Layer 6 of a small transformer language model trained on English Wikipedia (15 layers, counted from 0, width 64). Numbers have three digits each and are written without spaces.
A neuron's activation on a vector x is squared ReLU(weights . x), where the dot is the dot product.
The model reads these tokens: "ch" " the" " Th" "ron" "e" " Tour" "," " and" " at" " the" " 2012" " B" "ET" " Awards" "," " along" " with" " singles" " \"" "Me" "r" "cy" "\"" " and" " \"" "New" " God" " Fl" "ow" "\"" "." " A"

The vector x that enters this layer's MLP at each token. A number n stands for (n - 500) times 0.0074.
0 "ch": 407407324254489514466307437538437428471581301539211619464530583589570402430539542398688496436569694746418548827470754524527424415461570369631686803742264395486628526647425541559483731536691304
1 " the": 438358340388451509570219452582587434383530320564224703426514498623617472382520570369650516472566685651470577707593590529655250463463557289716600752670369402561650479669402503486766545637854396
2 " Th": 270315485418500561520431513590468546487500332629402673356339403466564575291544540432554569322557713699355722735575682577475210342359718245704514564581391256530684536642443575352552753643595559
3 "ron": 302489453483536549581201481641541439409661375287409581462416486500547394327517822492471640265635556699278593831727523510508337453364658296576456647602476240520739427562396393377587628619581599
4 "e": 363455401461429408593243310530551279473557469523262546467452350543584478309608717437572494454506685728413576975651592597524330597453603419578486591638296383448684516507472445334638734735683599
5 " Tour": 526355298516503520502282319569614373486444481481324605581575532501622460311567629521539390328635638692196652768614573572409175587541624410666605566657448325552717666623392494583807671603629643
6 ",": 355303400264507495534178410565598457307345504568138564469473501623619489282478626432673435439510577572501489593521599560485313532415688300756581652718357402559627466418363722437641738621722400
7 " and": 296289524316564393546235575642727560317368410482188570558457594586642473329449645386664412415481673570606521656517734670532341519457610259703510522585244439626705470428332459424598657615717529
8 " at": 280298425343448390520330539662427442457274500513296636429485755602735389405504656459667501313694686657478506610423709543573284489405628212709623577630412413563664446528276515518692542677685500
9 " the": 363375450416407456565241476624564374425470348570291659426459512649700461379525626351629500407614629576613569620534460587539188474392507340748634681554481369581694499671373486441796408647939448
10 " 2012": 285230505460501542558221407474448470375412499563358698481566483567567370457576724330665503430644688468390664572551419453486200495202722546706594595548329415496704638663572567390711527754716593
11 " B": 332337454445440658603298350646521416407496439551344641427397328526468313364571702450575358267529664520345711724647676528390257445450675474752618485655405427347678602752405651416574548787561547
12 "ET": 448309393364547688676366387700483304465535467365384545593440535498549443394593831479621409373590626582229596757554526554511235440358625521657614579529254390567688582686471584456641735771646650
13 " Awards": 483410463377550608557175191493518357448363442573327686675611582627643418301587648321602411287540642680290586587571537587473054572418642498701572624560348405564687513575509528493613641573564591
14 ",": 323327464291530517507192395548620439278355516587161597523410480626561451304481645370671413445551553561554583556493587604482285480372710340808590588642404445563658422381325717487688701606713409
15 " along": 318320326308449309633356466577591490515353492525285515459439720542719494387431670482666320271743582540561465631465618588462346455482698346670548494578337407570870438613331352602669699692593451
16 " with": 242328456265445439520285503573570405358486464606322594434522586597625420292602673472719405396590616661566433560421728559518280500526674272713534531601235472518756287476297448483710481708715474
17 " singles": 354439343328484482605189270642581354409424435543166590545699550490586399398631636320738407365647678666422564648554534537471303483587684595671599592498269466584751543550453448605761538614678544
18 " \"": 365359454473732565493218312644553364422345313665168642487555511676539383289597639384634429379570529614650725556444637584414373411456568407684514585573293381499582544555242508645710695726570435
19 "Me": 394235443431527683665430347770470482272511367400428560410510597619656484434390660616650505288524552649499611727473590607464270526496769376672598486584493253566780587680333492528558814633597583
20 "r": 414400477572662602520265482603511367412606472494455518440440607529725411234511746523656467273510628610381606817496589595333342463420682340700350696571448266539735466635386533257484691724643433
21 "cy": 405359473383560525661296324584519446450651370495400545513474461601633540191582708446686474440534644598315504879549651638483333534384540429553357638521408314515785425505492287307608701735771490
22 "\"": 310380460363675551665228276542579564339426486758172579446558560636542462318607648266558279460611732576406641712526575556362251532520561441655530561480296484483658558555545513502631653685735444
23 " and": 276350500366668468555237487615761543344428427507236624549496538543619458364527638386721316472447629528652526607496682671517306532516627257772484511567213446616689402399312502441656636640701596
24 " \"": 316378488458730562479242333660558448438327323698185607451570532697567394261568678374595427369591502593671701560463641599425358445429576420660499558559299393485602534572201485608728641742602426
25 "New": 285250395377560650633213364653630548437509390487509554342400497482735456294540538440699407394493614362284606694532724521444264580450634367615493509636496181523764367660401433501681498542648658
26 " God": 314372378390513677537227067785500483558431367555396609354495418571521479274602679373682561377539604680369601686607700516359287479501564410576502622609406278579742385546406355449565499560535636
27 " Fl": 248363367365483810509269265714562416418567418525357703454433397487486562224529643523586315363439538592338576725620712592510314499633650401598466428528472232391714502602529585524494755597531694
28 "ow": 424331451500528642579281321636586367645584368386387581447376647565578617250547681437542488369581582654217640737659568550512341548555628425644360570643157422435762464432334423275548728630596594
29 "\"": 299380479372657573631246254525583554357426487751150608475560585649559465329580647255542267471607709578388659683545566542370212556508569453645509553464290490505684536550504525470626645664732448
30 ".": 300282489186534590417323382575646450359354478607135553603554502613527426386491658250612489312567648666575502689357644498498366420453679353747529666508277411439676499416300556517553638535717461
31 " A": 322383571446363563627421342608595430327366350543142672458409398578532444367598618344456313238534604547576745715613663613581248649483718357609536496565427360512681460641341552593692474729623602

Each question shows the input weights of one neuron of the MLP. A number n stands for (n - 500) times 0.0017.

n118: 571346455446599388581542609544520327461548623437307532408530457534505490686584140586589541403467786609372530433411528316762510618502512264320326422550506662442387353565428523630552403331654448
Its two highest activations, in order, are on tokens 1 " the", 8 " at"

n147: 571283534644629310577734340587449509636485475398356492298619664717481445457522573488418593651636463415429544475264621472503608291582332444431123569790498550402452384600683437469529420372465441
Its two highest activations, in order, are on tokens 28 "ow", 26 " God"

n117: 362458589572605557302496423503355395347531490332493231521401442709529667641412166544420623456468523579388521519391547667401684566504599422534465567287486516537506445558379560717764465463363508
It fires most on token 19 "Me"

n78: 518382491537240584336544415408713453391579439490534428603570446370352461576481545503387388600514210382787591651608785482602335436446375461411366469571587620949300595312672448717452418535392579
It fires most on token 31 " A"

n125: 565467264461633525382353505507568420593536544561696685576395381426210658478407645508574707467181725371726708417782468421320577506461618561562718483401539642495467509450689165471442501511295248
It fires most on token 26 " God"

n112: 368722377245397396370436340601425675460581551545667205456611479571379435446506555583433714604578664437526473419474532683448622459524486647541559552481513387535675344649536411800572495179470627
Its three highest activations, in order, are on tokens 26 " God", 17 " singles", 25 "New"

n54: 590320531525573457348485537493456598406673208624541471619530781641368436408410522417406557485624398476343302442631597539313641477494426639479344446493560489351399574366467432481302300612642495
It fires most on token 21 "cy"

n159: 586270647559414388501362561446302420657514590357434394528429530590359563311428394476521523491501656500381297557604350600664535627422435338631503510605554734764555674447448520729193213448427229
On which token does it fire most, and how strongly? 8 " at", at about 0.2

n73: 524414284399527599587424603438497386574360471500396589671576357507464552685553363407517584458298587385341452487427435398420457484376398681531548426422528561610290451550414340447553556366534444
Its three highest activations, in order, are on tokens 13 " Awards", 17 " singles", 10 " 2012"

n95: 621410355536444585540660688535484557348562427628491534544406401506512664449495704563257503404533519605406368311516350334689489553465433475453606311540426715771474528555501444407550359495574527
Its two highest activations, in order, are on tokens 12 "ET", 9 " the"

n189: 437370637537515391424573526669559527299570483479507457385612546601694652398606545550577518547653538414580618318392248462481699465506489607404392468490400526501268392522509428539714500334650577
It fires most on token 24 " \""

n248: 651384469512661259438622446384598778580500571545411452342512491615436589503562472453495536563421571616715448403238436415373519472535507447599483604585487401589500500610651676717462728556549463
It fires most on token 6 ","

n62: 620617526285237355560672546438439421693431314334476412556469649513532724560307397566450856653457378545521377548535576477723224590558450633702365506724648483432531411523256412396557359619355303
It fires most on token 8 " at"

n101: 584537653343366533637540497587504382349576438474765357506467760542405458510512550381566330473366422659505617523486679345467522597528483511425494516656659482534441495578796652303408358447379614
On which token does it fire most, and how strongly? 27 " Fl", at about 0.026

n77: 561459476545345424479576593414400258608388357567610569328367672601631563462422406313514493591476340518435562434522404290574310594515329435542316379537413448704625505452705585528508549394481438
Its three highest activations, in order, are on tokens 28 "ow", 9 " the", 13 " Awards"

n111: 385417085816749568354354690485659632432347355406648446559773455480496666663403349518272471405307530424624440426368684481483435679318452439511555575518658432321268340474704319445369465518699430
It fires most on token 25 "New"

n105: 557518661483515441493492479456492375552494686693628485397645491468456500415671523471585548494360432564564515640640421343630427417455530651525474479578496491525439501493429489328443584515458533
It fires most on token 4 "e"

n245: 657577576439469302430570434608564584312558354417395478341472407498569523501387519442498358570530464374391485562309596626496579459499442487324393533676483374464492543143698464442412647448494514
On which token does it fire most, and how strongly? 21 "cy", at about 1.9

n92: 743818353492475637361519629401455675620712339475479616386486634666410398678502510616501483497616597485566442426569567545480582700450492571692560366588459660371293481436677264480626713449527405
It fires most on token 0 "ch"

n202: 424437273619430508542449478708578677454610392517579348255706611596371416494616472287448457661430462490718289336533334709590672644425561442527430603553501414615416416432613436606430617483516560
On which token does it fire most, and how strongly? 23 " and", at about 0.49

n110: 337712546468389209503267626710485554774546453575548333572520378400565638660639646432656533585517523427455327292422650469593599359510537546484344599574560464263546558691631548577495458564468351
On which token does it fire most, and how strongly? 15 " along", at about 0.21

n124: 441508502347435406532446430345558577448668486473383629582410465564412470595347349526402435436256658778709792473249523456508370610476510535498554308271525571575337535414395456691408454479331422
Its two highest activations, in order, are on tokens 31 " A", 30 "."

n88: 514459417485351527543608603586538202681402850696809324272744533506255606234518600528448376400519495402762433502587583651332584278494482478516319625550460520500473367591616533619315376324819376
On which token does it fire most, and how strongly? 16 " with", at about 0.13

n36: 470643261616475579490362445572630652475614453522470380553157409278540480445228752543634567522533628601404479317569370447643573453500646705284692555223428540284048427512463512488649406442557552
It fires most on token 3 "ron"

n160: 663591408365359526503621483600510490619471460774524649473651463385554496466465417401551562427508396578486520529601520385578411495625346486444428433710485394693508648443515430513535590308580552
Its two highest activations, in order, are on tokens 5 " Tour", 26 " God"

n58: 461364624317532397597501622497340442394506513520501395374610783607451491449482370472507410557373478400567456520311540456395531607579558501408492562513328398456409406502515473279453428448559532
Its two highest activations, in order, are on tokens 16 " with", 7 " and"

n241: 519454440524326383569603514357312562528706564435379412631521680341402600387550390718550639470508515637611449270622744532469383395653676700283562457506380601385485396293300575602514670466527314
Its three highest activations, in order, are on tokens 16 " with", 0 "ch", 15 " along"

n18: 592551430529346651480429616651529469515500562380507453464527440634526641687564309325742577692603404591585623516353696565725512442630346732740553763325554556611576346473543402541361547389468376
On which token does it fire most, and how strongly? 0 "ch", at about 2.7

n115: 477662607474385376571486766484580578597598689593709382326424541631377447631609547441547447560709567686699372389291594453488392534609424499716522480427584517579513567583620471442442548593527599
It fires most on token 16 " with"

n41: 480521581498459401504567682455726310315591460287620572633362609457497552246518150507511429462568257487427463711508485376569435691267366579355464530387565642716357556540478441431620425395562599
It fires most on token 21 "cy"

n142: 496574559348592575551395581449481464363752518674928361581672453431405612528450282394360629570470627249499326528416545773429498433497579527589498509498233238515599629383421572539448323420439432
On which token does it fire most, and how strongly? 25 "New", at about 0.12

n215: 569305486485392339333543540405647463376489634517546554446387418318438602481517403494368476616418567783542563242501428358495475441277482668655609641350542481444557473474683400381565723555431422
It fires most on token 10 " 2012"

n25: 386498407533537360484469467776610410230575389443590484415412605637659490732446423652344324607604538516316689287609415499372773547397607482295535485524338647549736512401577616700478533400336607
It fires most on token 19 "Me"

n89: 444476547400383375459323394379502506682518389541639300553551675620524573555493433503399535698449340639613296452567518301481489501512415570602223378632558378426509516529329777463452489619499447
Its two highest activations, in order, are on tokens 6 ",", 28 "ow"

n74: 272337623603472410341524544604368394374541481442319471190498326290415559562295370417424559550369491540371577502523268758471608439450368364791731421432416543440259557518498439459428476381309376
On which token does it fire most, and how strongly? 2 " Th", at about 1.1

n30: 322470696366632569356543613609595075634659405621447217355704578505556499719377379404499527607264478650690468691673267418520415213491492537634538343576440629441503392504639378572577324417385403
Its three highest activations, in order, are on tokens 17 " singles", 9 " the", 30 "."

n255: 712524615813447607507536430639537469349710526505436410375532565567509441409364466515570323392492154464420695525686383481342518354408485512262392716649563597561274674493679525497520396451719393
It fires most on token 20 "r"

n234: 397688554479733425332541565403524454777523550279514473374511262754394387908568462387362518559259429645449570476231504601444522509608592680725536631397503498422546382790587578728584624536652563
Its two highest activations, in order, are on tokens 0 "ch", 18 " \""

n150: 666588638376311254411283560493523497197471725473691566638322401284457530599573455581403498475487541417373414464553502652448515534347441478562520650591612518673624605638382583589536399479419362
Its three highest activations, in order, are on tokens 14 ",", 5 " Tour", 9 " the"

n100: 867351467299509367648483533382379629574478441385435515439621293586483605496413419420593612767550482478422331454444602499531447472635454531557546719349456634482529542671585513557480518525357595
Its two highest activations, in order, are on tokens 0 "ch", 1 " the"